Layer 8 of a small transformer language model trained on English Wikipedia (14 layers, counted from 0, width 64). Numbers have three digits each and are written without spaces.
A neuron's activation on a vector x is SiLU(gate . x) times (in . x), where the dot is the dot product.
The model reads these tokens: "z" "," " P" "aul" "ine" " M" "a" "ier" "," " Geor" "ge" " C" "." " N" "e" "um" "ann" "," " R" "ich" "ard" " N" "ort" "on" " S" "m" "ith" "," " G" "ord" "on" " S"

The vector x that enters this layer's MLP at each token. A number n stands for (n - 500) times 0.0047.
0 "z": 454506554486516720407474319356424452360559489468245525590520461613604548419591422531641409443541495355659501646302387663347724448414425555564337480409720521446362407503622414750622568564429707
1 ",": 472405418477509487637564515332486479423657533577037459453468469508464382661580416541601409436514540402462500554482525436451472581510401502512564518493561523457714553408532660398604447493633391
2 " P": 459366494518524536571711608427483565435524442495292514466483585499379509554529563448593412356589433552420478591468613465374343531476514477590585612447560494475506500547453656872628449384420406
3 "aul": 494500443485567461525565655535723445643411258644216541476583403467509374556645552362472250571400608391327649467524415613208630371255611552345475494492419619303387758530547623616607507506313531
4 "ine": 489320524477674792515483409430691539433567392626130565714456514500728486510584398397450434536497442561576529722399406557367725361378350548471488376362600651378622555671465508554442602479419466
5 " M": 467416499493460409488689525279422506583624483539329408390521593613479586470580508513622403270582519492407537594463410522371349634564427513658488513584472476578481550538504569872440520448571514
6 "a": 449155758635503458461525729731496574310566385713381116403423591466606494601470626453463192432404462529402491514306307524489657367512446331495290441430511530560730284498520317692665335563592394
7 "ier": 539462523579196581408363550261512537464453434588285476787569363618624337370676447542537420517503516479527694512329450713278820235720459478577439564316674546504524438475554394658325489567663469
8 ",": 464412426482511491634552532335494469441670517595035449454472454516444352655550418535595403424520537403455485541495542445460467571518412490540552523513568541469706563402541627397615454491615399
9 " Geor": 425525689226670323303614639353482396473427435649382429525549629500446544386595467610433270429495593662620449463495485630320726355541689323676741657564602471307692236458528620742513505609374572
10 "ge": 492519564580292662710564431468754432440448424601140363466573523569633322598603481463419430475484544534436637532368602751213708454440762502605455450500598483440583473533403548546410505468429669
11 " C": 404425497563499589499682602374416489505521514489364329408542525566483567607397428605622391369572450440512447653420605526343358494528433422667606550479570485594504688569484556879498462409543428
12 ".": 469439471642336526598555596445616328612631466512080295602438348511568202698386453390680413366567581629544494473444435520455485470445339511454529575613424583514525544583533657455554637488516590
13 " N": 524454492533539458583649644218403477571428445509387463304504630574408442575700499459622444435560390465484405618328633603451479645473567449521588464642484516437505482483443522874532504581485491
14 "e": 464420583652587617692365383461605483295357469702385388450308472398495703788428234384522387167470550464613532566194500487579728542335463713262365571500592394654485434436271353667583457568634305
15 "um": 625700522659425770631339401551499593702593388662307750680439414363425548651616547537515405363492606572397526553387449679586775580458425464447522647422451645609437286600338289646596481560973374
16 "ann": 498617429520441688490392488327557529457510449497242789596485351549604617362690602488604584685509468464458384443424504578232747478405527520355499530470554498561346740468691558713669658382689511
17 ",": 489411437496523478629556520360480480463670520605048469449467433517447334648545407540602418447514534375435472527528556445487437580520429474559553521514594537487703556394557603365619474487615399
18 " R": 392386604570517391521666539420501565431498493644385505421529576685404475488612549453538342194596426557514441439473662516360450437552517406502566502605463471425511498405541708871519518489437488
19 "ich": 641676678473488489594470475703671394402421598593360511278620329481504596651564460343565370442533620499460668583464594559162650440412391607700354565435643439305391681199508339634735236456485705
20 "ard": 441455504497349677641479592608841447400645391545209728553574469581640525412700583402411433467396552617455550618538465766208695346449641568471373379534590500211382373477476458597513418479678563
21 " N": 471439545486520488574703654202429466551507455553406406392482611556389440603645495480620419416626440461477424616349547582365535616542521444525558474557485508443509548494445483886558522556476560
22 "ort": 231220500372440629576515480280692472652403637533536432382373725329397483595455269404362536078456681668501480588376592357287905501508596449571379527426466663609606755515628508502510423250530261
23 "on": 657494394492208757428498593523406463279513624448228354718671484601507567574739543555438331415575525478560437736348335623273674458524401625561513478479610743629669542431361415568569704591594674
24 " S": 386393606611541495537679518367370355321516592525338436461476572557417454510485439526570314327599531560454546653416563464425395569574457515606493434535517466647560514379510528876529494513540486
25 "m": 551480427607207532522552452498706339669537430592491321077548783601641696555407644332433186292403610420461511518562262427414362400696652738479461546304646216423462368654516697576489449438689275
26 "ith": 629273357720364332593466750546598420645511437426261442696548356482507555491654367587557460570596357572511610684314391637366698692431358446506339635468561695643677559523453220644463368610786553
27 ",": 481404436501522460630544522376452486500703527625054485442477433520452319639545389538578422465515539345433477517555549442502454566534432446563529520509610542485720564372566571377611458481635425
28 " G": 387455647489437443453644543433526563345539475494289381425428549547504532623536616506604444335599476545580410625391685569423370600494540510625648540499643462469487536550510558860545378522490408
29 "ord": 481508470608518632682542414513691391629421490555512610345564509390358346785682279068350066534284555467410555507433622554441588422483332430570420776427428268395415529655671353619545568439362751
30 "on": 576477361495387762346442432703581412415468559593238516437522396540565564540754369554405282469608466339536546648461464533180602459380406595461381423484648674490347503411323344622660801631485673
31 " S": 391375593585556503516686515356400344319504578519344450467460548559406450516510448538550338320614525539458564682410586462434404549583447532618456430520508507656547499403502527879536492533543503

Each question shows the input weights of one neuron of the MLP. A number n stands for (n - 500) times 0.0011.

n145 gate: 564274329471447618612540607560541632426809530378535427615407502472630462496435374419484638683565541397413395515516485484564723399463381203420481390666574515528583706519529370567504324509708765
n145 in: 573446467474615374583630399677455433417370577380388663533352374554322507525491567611362370307574461321442504554619560323503441569423498585413467624481438591641494492321498451388414530513371556
It fires most on token 25 "m"

n36 gate: 535477508554175527500362621581479411299570412586519619374354403551594416273617355417393501648409673623525521410662485304509639449685571473585463462396512577826482680563567378208556473625386539
n36 in: 611594593568413509522399648493272428546541439588517593262329323651626550424615468448433407441592623406350336573471510442531612307492584224566471495507576538495443690309726200532451436501639418
On which two tokens does it fire most, strongest first? 7 "ier", 16 "ann"

n168 gate: 259576484494701677462462310624608558366533574522637587571503585361538366542486456630498592371669620529511550725716623482507582578553550440432545466576240432712532576652281467332606675289703677
n168 in: 561515300399333421531692350379581701385548449497582556520498367473568505541499471614508528486608688333521453481614469626450460698587799481548537590523577455589337522214503554442733357590225513
It fires most on token 6 "a"

n12 gate: 588391449521574495482525641474426678431444470562492540264370672614418448563420574291442580806455509489452535421288329405638615200492512518240802570403356349629431658432602472490416242545544560
n12 in: 446557718732454558341298454438580550636479329470538443492295297330632691336600532481507631584693402409642426420592440495438475324587388541412363538507632492433412427463534438611421732396474673
On which token does it fire most, and how strongly? 16 "ann", at about 0.23

n100 gate: 314589465178701459579516389428421537716602622459462446558372576291518372730402318552508517476551417394384366389463348632671420351376324523433440649580648732624650497375631369162595399467517513
n100 in: 347433480537591597391489384504624498694502529478566626440554704701356422572328698555631661641275634425503386646448561615458620345377362467480410556594490557600414393518311591360652479617438306
It fires most on token 22 "ort"

n106 gate: 664471622352509502683336526801317524620515443477517597600553686657349420641630332604566579657370383604439606529559517713425335573475638544496666600296381395533547534431527407438128404596442692
n106 in: 406473409486561524302328421554372500507238419379246311498622456418540528561494446668609312416380750691364579511516579682568365298540646479306779505465365449455385631565420397601314560600482481
It fires most on token 10 "ge"

n96 gate: 503380351563676416560537369456558418500361358218776513492509494564403347302683269576265454683462514595175341479793592460397726458394476423660677298745475727593504578658478509546479287760501523
n96 in: 460609901511548522434346486395605533604509533615441516473469393545474256555555489456409502616248505622776591710463503648505366527451439618435476347485601240381657548592438500529524468508736235
On which token does it fire most, and how strongly? 23 "on", at about 0.1

n37 gate: 650618530547551513251592389532746561525691521303607322456328404222536395465450540427429445457454274673499561197528586291550632538451307514526588619525490508794406509586791439570353341416312499
n37 in: 424301549505614365441533498620480647392528492430565438361487327352623275409610627374709406480399496497537528446558628392415504628544666553256625483313496578558396443608574626616608276448573514
On which token does it fire most, and how strongly? 23 "on", at about 0.31

n134 gate: 551614527495590601507648530623449548300495346515668447576260268513584428308577569494638534594620507525515693445366584515488504559313548608620542227533520271623535562761552568534658397758451523
n134 in: 480324633386641379355540647382556564670460518314575682623622407383417306563487486550359401551579667491639448553638659526457738633443549721573440324426403474512399500511332525555566559452585439
It fires most on token 25 "m"

n105 gate: 249433340429361685604517610427487368580682409459502334387638461620374516577507496450402416462388547424655572423682519647598439568408618581407348341281305398452396345679438674690341549515582536
n105 in: 429460484597429554431446690572777481494353631512406551570410465318430571462650350587380648414533486496573483588338743422503576701605557586531353506517302559569387325536526477550346525316585420
On which token does it fire most, and how strongly? 20 "ard", at about 0.44

n84 gate: 311606435363459359565533393512613408581294546700493516668275633154264457434397604665700501518396593406445627425467441522371540545449709631520638293660216674693315376460501532555476395375287455
n84 in: 515678720432508678571483406352309411433539473243578741711439538450439439441467490691490349441596450332360520702517789480533566537500562529622544448523609697551405558432489263504597483410499415
It fires most on token 25 "m"

n71 gate: 694490313553190515437305634473705648504487302645394660793579664523522478556392632540627622640531393493528397299557505370525598310383470345537614438779651374584491609243353360334725405533459437
n71 in: 578354542494428361373487368504304435479511518512432495397281343525719432460389589583459633562598382361361397534410293394351459704257515609420620428394384373520456462548516359709558437274669425
It fires most on token 16 "ann"

n157 gate: 438430638289487534794400427618563346746380585444585370453196587624441564652693464449598472711490557372447328469658604498420356872671537626318317304637497750710544332479551538492492603483451364
n157 in: 459595463035568419519422568524555410351493507563472443589551403589574442365573489329383672511526483565516487435266486458454474730446581558503387532443404594601460562564472425545431770448576813
On which token does it fire most, and how strongly? 11 " C", at about 0.11

n24 gate: 514426566517338508503547486560502494771412413556640101490530453619338383505595345368551579493550292383474714143380563582439325271658648381530787445507315751408636505539503471572521599514641492
n24 in: 257539274484769501423261660574649560471396442454448531635647362380637540412422486566421449492481370441460408391457591329473607632466347363474573445669582523573628524729479598529522632638617525
It fires most on token 19 "ich"

n85 gate: 257664392655632503541600527447444501331444485549464477540473597418261579357472354391640375480254345425434593417502475467767626649492500417636589557362421493724375369566540340507358453308513641
n85 in: 537461652629556477484691645405389459392478497653683364497498575419556508629541515333508394490592548480723515520523322371421452382467274354404575452320540425269420467410505658307589376527425335
On which token does it fire most, and how strongly? 29 "ord", at about 0.25

n128 gate: 683520395616498509316432496476436491803459275540543463400553670608566480678297520658658692415324440705655680366604463661439536752756434515507307720537463617507429410439500390351482599452401399
n128 in: 351538444701456620428637563493642593376385415629627426544533694639454684286369607579610385313281550645479506654492514522499542510542455640713441597544542505497559360514445277421372412336334389
On which two tokens does it fire most, strongest first? 25 "m", 16 "ann"

n107 gate: 185417430262596486464329603411650403393395334257449173277643705534583537544273421522438549657571313723545677409443588605428442706397652222580509483639281506318362561478484427437375525549412418
n107 in: 560568431604527480477473585494466292412388641530502383488246507432490302608614360518711380681614316465617520470578674579531667681272392590545534521485505554491545406606819510555393546634584469
On which two tokens does it fire most, strongest first? 13 " N", 25 "m"

n108 gate: 298380459515377672682523725552427451551402436630511342484370560604328349391456411324672613633327339489516536816513554344617619342547461672467633661499430587536389529557329535444624272443371711
n108 in: 650457444470500438560471359442622570580372321586338264699466473517312528406293378440472545388489558445563619429523476527460509616503440487405557608345562433647535478636513559607368679505278438
On which token does it fire most, and how strongly? 12 ".", at about 0.38

n33 gate: 454429905545606228396606786494422393601510652381732402405482571561526600526567516303515175564677384570502565251579530546485199579420567513577452657515323266449411609498498455456596267514447343
n33 in: 409482416499322451344548441662426435740232494427447448171569651504509436584427400467551488541312533463417413437487502404777436538555714570432428563504702368583528569556311622514455445544567397
It fires most on token 25 "m"

n184 gate: 450610520532464513473562556772483498585508462473457547485366477699464554271437261223463416600359477520591479525342449581666386530477514699731467123478545557637237667495424274435243438602445542
n184 in: 680530540624519624443419357511439509476716397425327506538192454597634551479549556412457258324557693338610328620309517636385648554433394442591629449487540504421499611474453400625577331514485330
It fires most on token 30 "on"

n90 gate: 589290561652564450358408438478646614443661749520538489564431191559271627524300408585767385662417447752522386357513394394504459544560346539366352269585485422499305425464477406492360520473528403
n90 in: 320410352602614551372370251206574432331602418587599286515371571456600660528492422423488493468416540534464504521615385391659501501461637381679469458424583535420612416592623467497576680534488543
It fires most on token 14 "e"

n160 gate: 667491594316425737578320612438396601389777443436374725637459444612704301413593451478457461500487457510424419305434480505603414275514357415644612572519595668296387702584407507443625325597490533
n160 in: 491590231532388619495551200402626404497548425536517379491635476368624443467389587537418505420561324369450514473507574606506512341646471570623537694488302314199442250461437761460638565470474549
It fires most on token 20 "ard"

n35 gate: 473565433793641294468501578519515648585392528314491411716667570441433318447591587445365333527453480712437395452762606531488429380507361387610429539397416533478547365427391547244205510809304774
n35 in: 720458642567645491526399590494394520480511426695467588596513433640677382408424347340467638487435797427268521502462650483557423407575469600359451397389351464370621714623283524403657615432434611
On which token does it fire most, and how strongly? 28 " G", at about 0.23

n8 gate: 246357554484463516384567507414582547377439504328570450531372559585191623637373347417437494316465317401410555446557534788383385418425469708266645368366165555452320567593562607398491634676467572
n8 in: 447324482518470654474592778572419237662625492384612744485459439631402493456806500826723576478538558553449400540535528397534546713456638574467392520451460464533617722531524471500515498511611411
It fires most on token 22 "ort"

n158 gate: 687590639573564463575563455561418516539449319357442422428524543459590567591396596382373500835705363373691561520580574582399486511476394519459631275577584437657398741474187597340515365499387508
n158 in: 341377328448483418358540642458486426612340612655483574556559502281476700496646455538565476472530349384370493553575450456590678533379509415156574454657558438403431536286514534597643307513505460
It fires most on token 3 "aul"

n50 gate: 599638641546396323680722481444500520494364347674578518604413627623445464583578674482487395499390106633364593544516455703649650303586419435308693395511554762451410545580407544487426430559664485
n50 in: 364645357456420501632453552349583668445334517348538379430624575512337456469396465482580496321467458319537487595526590379349462431545687733643579489525582558706409571558457403588416465606517503
On which token does it fire most, and how strongly? 13 " N", at about 0.3

n142 gate: 540542434689754516435469630592381482503606549518544477544497648627452385704535309317569490448428388646416608456498526465598373579619485677482535545637399464402593736550588515460169582357535703
n142 in: 619425454513410347299502453615508480349419522568524538404267653333489510537739453435394409696368518607526550496551452645339611650582517563464545435462324439538387406634354519607562440486439502
On which token does it fire most, and how strongly? 29 "ord", at about 0.77

n111 gate: 375317322581533568491586519297497538662453548510768454543409423572250537788486338519591684821503607497348467457608583546527483755459279434413651528681473592446519542574466485416413335265564272
n111 in: 409340272395491454424450352613572258442275282641549447319640620435649291397685434573607314517360551627531487512575487500314530508462517494315609149516674674429334488596350685493367629584508391
It fires most on token 22 "ort"

n141 gate: 616543757409490437513347460447357619604437304663796201318460316587489375512341562457569534485298427508585667561865584462651371561370435536546810633477427317377359621644643490650485920496546367
n141 in: 552416534555400531594406508402335292476251416417575448549765440590646445621387776324419296601424531549546530630528373431412608593585519626611605416468551495586648520473647645413453527672320380
On which two tokens does it fire most, strongest first? 25 "m", 15 "um"

n38 gate: 529568310438256445564455236455568574276684391410429559673438666313403591371429315638344489693547447644625593494527662421572551412357481549459509567520682471580359468519709279676579404711484287
n38 in: 450761444512363498519556656347605244412454468539399607296616177634611473657566468282671547414590490472512365426570530545299467362620300465324411738522398343476456468341526434366510638604501463
On which token does it fire most, and how strongly? 16 "ann", at about 0.54

n11 gate: 423783473342423756574689543559384413440348594495511395658475627526192586513547281440299595414533334678542424339523264421517548599370434469549503535741517712373456881456334439479332612480622524
n11 in: 553633501523606374394627587604531278637742529453548336506692686557437287538495534360280370582567545569575479697536525505548438474230636417421473452339622595567341561428682407480514505444372407
On which two tokens does it fire most, strongest first? 7 "ier", 22 "ort"

n154 gate: 421338729160510415226488579639381532354274586447565497502497475594732210403496396575423704808463518594526519361384660582441655447695382557479461479582686563373761454398387619632640353236384493
n154 in: 783609340472430536330587384439479288458608775629392623667435517474445446585673571675397282512574477517663310440670542483516467514532476355432348405569686538726493490506642391565454373658488372
On which two tokens does it fire most, strongest first? 7 "ier", 9 " Geor"

n62 gate: 650824463774564405563343536607591465492549350489526329546637454509274490638369432353544401673419652613435677357490470467510710583501486635551795417646284400540596549468359597428555535630619607
n62 in: 570715504370302434395435434388491388490480678321475612598643638621542590598715448543497395582588506491518479370550393601410752438450501741682644259594600480658459411476490598553495370335599536
On which token does it fire most, and how strongly? 19 "ich", at about 0.37

n18 gate: 410474484392450426166398337561526459380509551529422406483441505576515310247557732512403553629349256569461531424475315446638566476466564865524485672305528610888625445671604535417473347529410567
n18 in: 538380503579339351606489520542414840533427508669556575828471458630593507424488419459348561462469360467456545470418491825595564584400526454263243251395604514521597488462563558593558511500619476
On which two tokens does it fire most, strongest first? 7 "ier", 6 "a"

n99 gate: 205573624632636386462678576581544632463505600453611675159267453528480388600512388725482398648344852294551715437572623271758447677432471643518572423394391400485584350530362478401489525640484479
n99 in: 408379473561571455166370474589477659580560316381616404485404431577644606479494477453609601401294475711450392534402583544308546560445153381392427314516391598691315500523552622577478499526583496
It fires most on token 10 "ge"

n52 gate: 581451479388391571694658489699473393306557487433491458451649617699539415612298505420506416573482576406536692358525534617333450138172559566514436219654203588445458344318724388508395792272596571
n52 in: 592475433536716314466461455628385527669599408530695392294536367310588534447658437401572305459414427558382532319423359676662549571409488398453437552420589600489527507551482783681351398673377602
It fires most on token 3 "aul"

n110 gate: 466624229570265484544416726592475377398414535436680422533519568233532512349706572554502485518461316361535416331461625507764523379763439557289556485481709431549516429368431618543485338356524642
n110 in: 524571484655337590495464439461691504532502199538506365539581516497637349446598647603340279324400585461284562381456436614479507509613413644392428462449598593477630584433570614439479416361344356
On which token does it fire most, and how strongly? 25 "m", at about 0.5

n123 gate: 695648532506525350404652357426542430428551568467532278332570409465449636336611344417169562526455540704526669609694554350601426398556477721665588528368527514545618302528298431702507403626344476
n123 in: 583637555374567700319781373685445432489492583566571316497516548303416338456570584581529735400467490438601450355523371621402535585430310522752275623717481425440513570582338462518511297604473399
On which token does it fire most, and how strongly? 19 "ich", at about 0.34

n125 gate: 649312678375474460482507478605283641439622533495678223373613610448537383589574611399493557406696526186380651482493612444536578507374416655596569270474610208530489581489691543530634500739365338
n125 in: 696515574499648441398445378480495460581506428474597582512312550500389511622498326602348560511716513598494446511557566605469258385373575610396468636428383385347693357505674374446366410391613494
It fires most on token 16 "ann"

n56 gate: 285305384221480464646307544444484530313510431541640624438443521575549604406219610652549653597512453873442402583437595544493554563535384869424538516330454534501727654437506459596250564503422409
n56 in: 390529482556463603436480503573553607345337400533411402462510501553613369126434450697545465518494727594664313532432592449239562588393631549630395637582449392580518705428417457428463576565198506
On which two tokens does it fire most, strongest first? 22 "ort", 15 "um"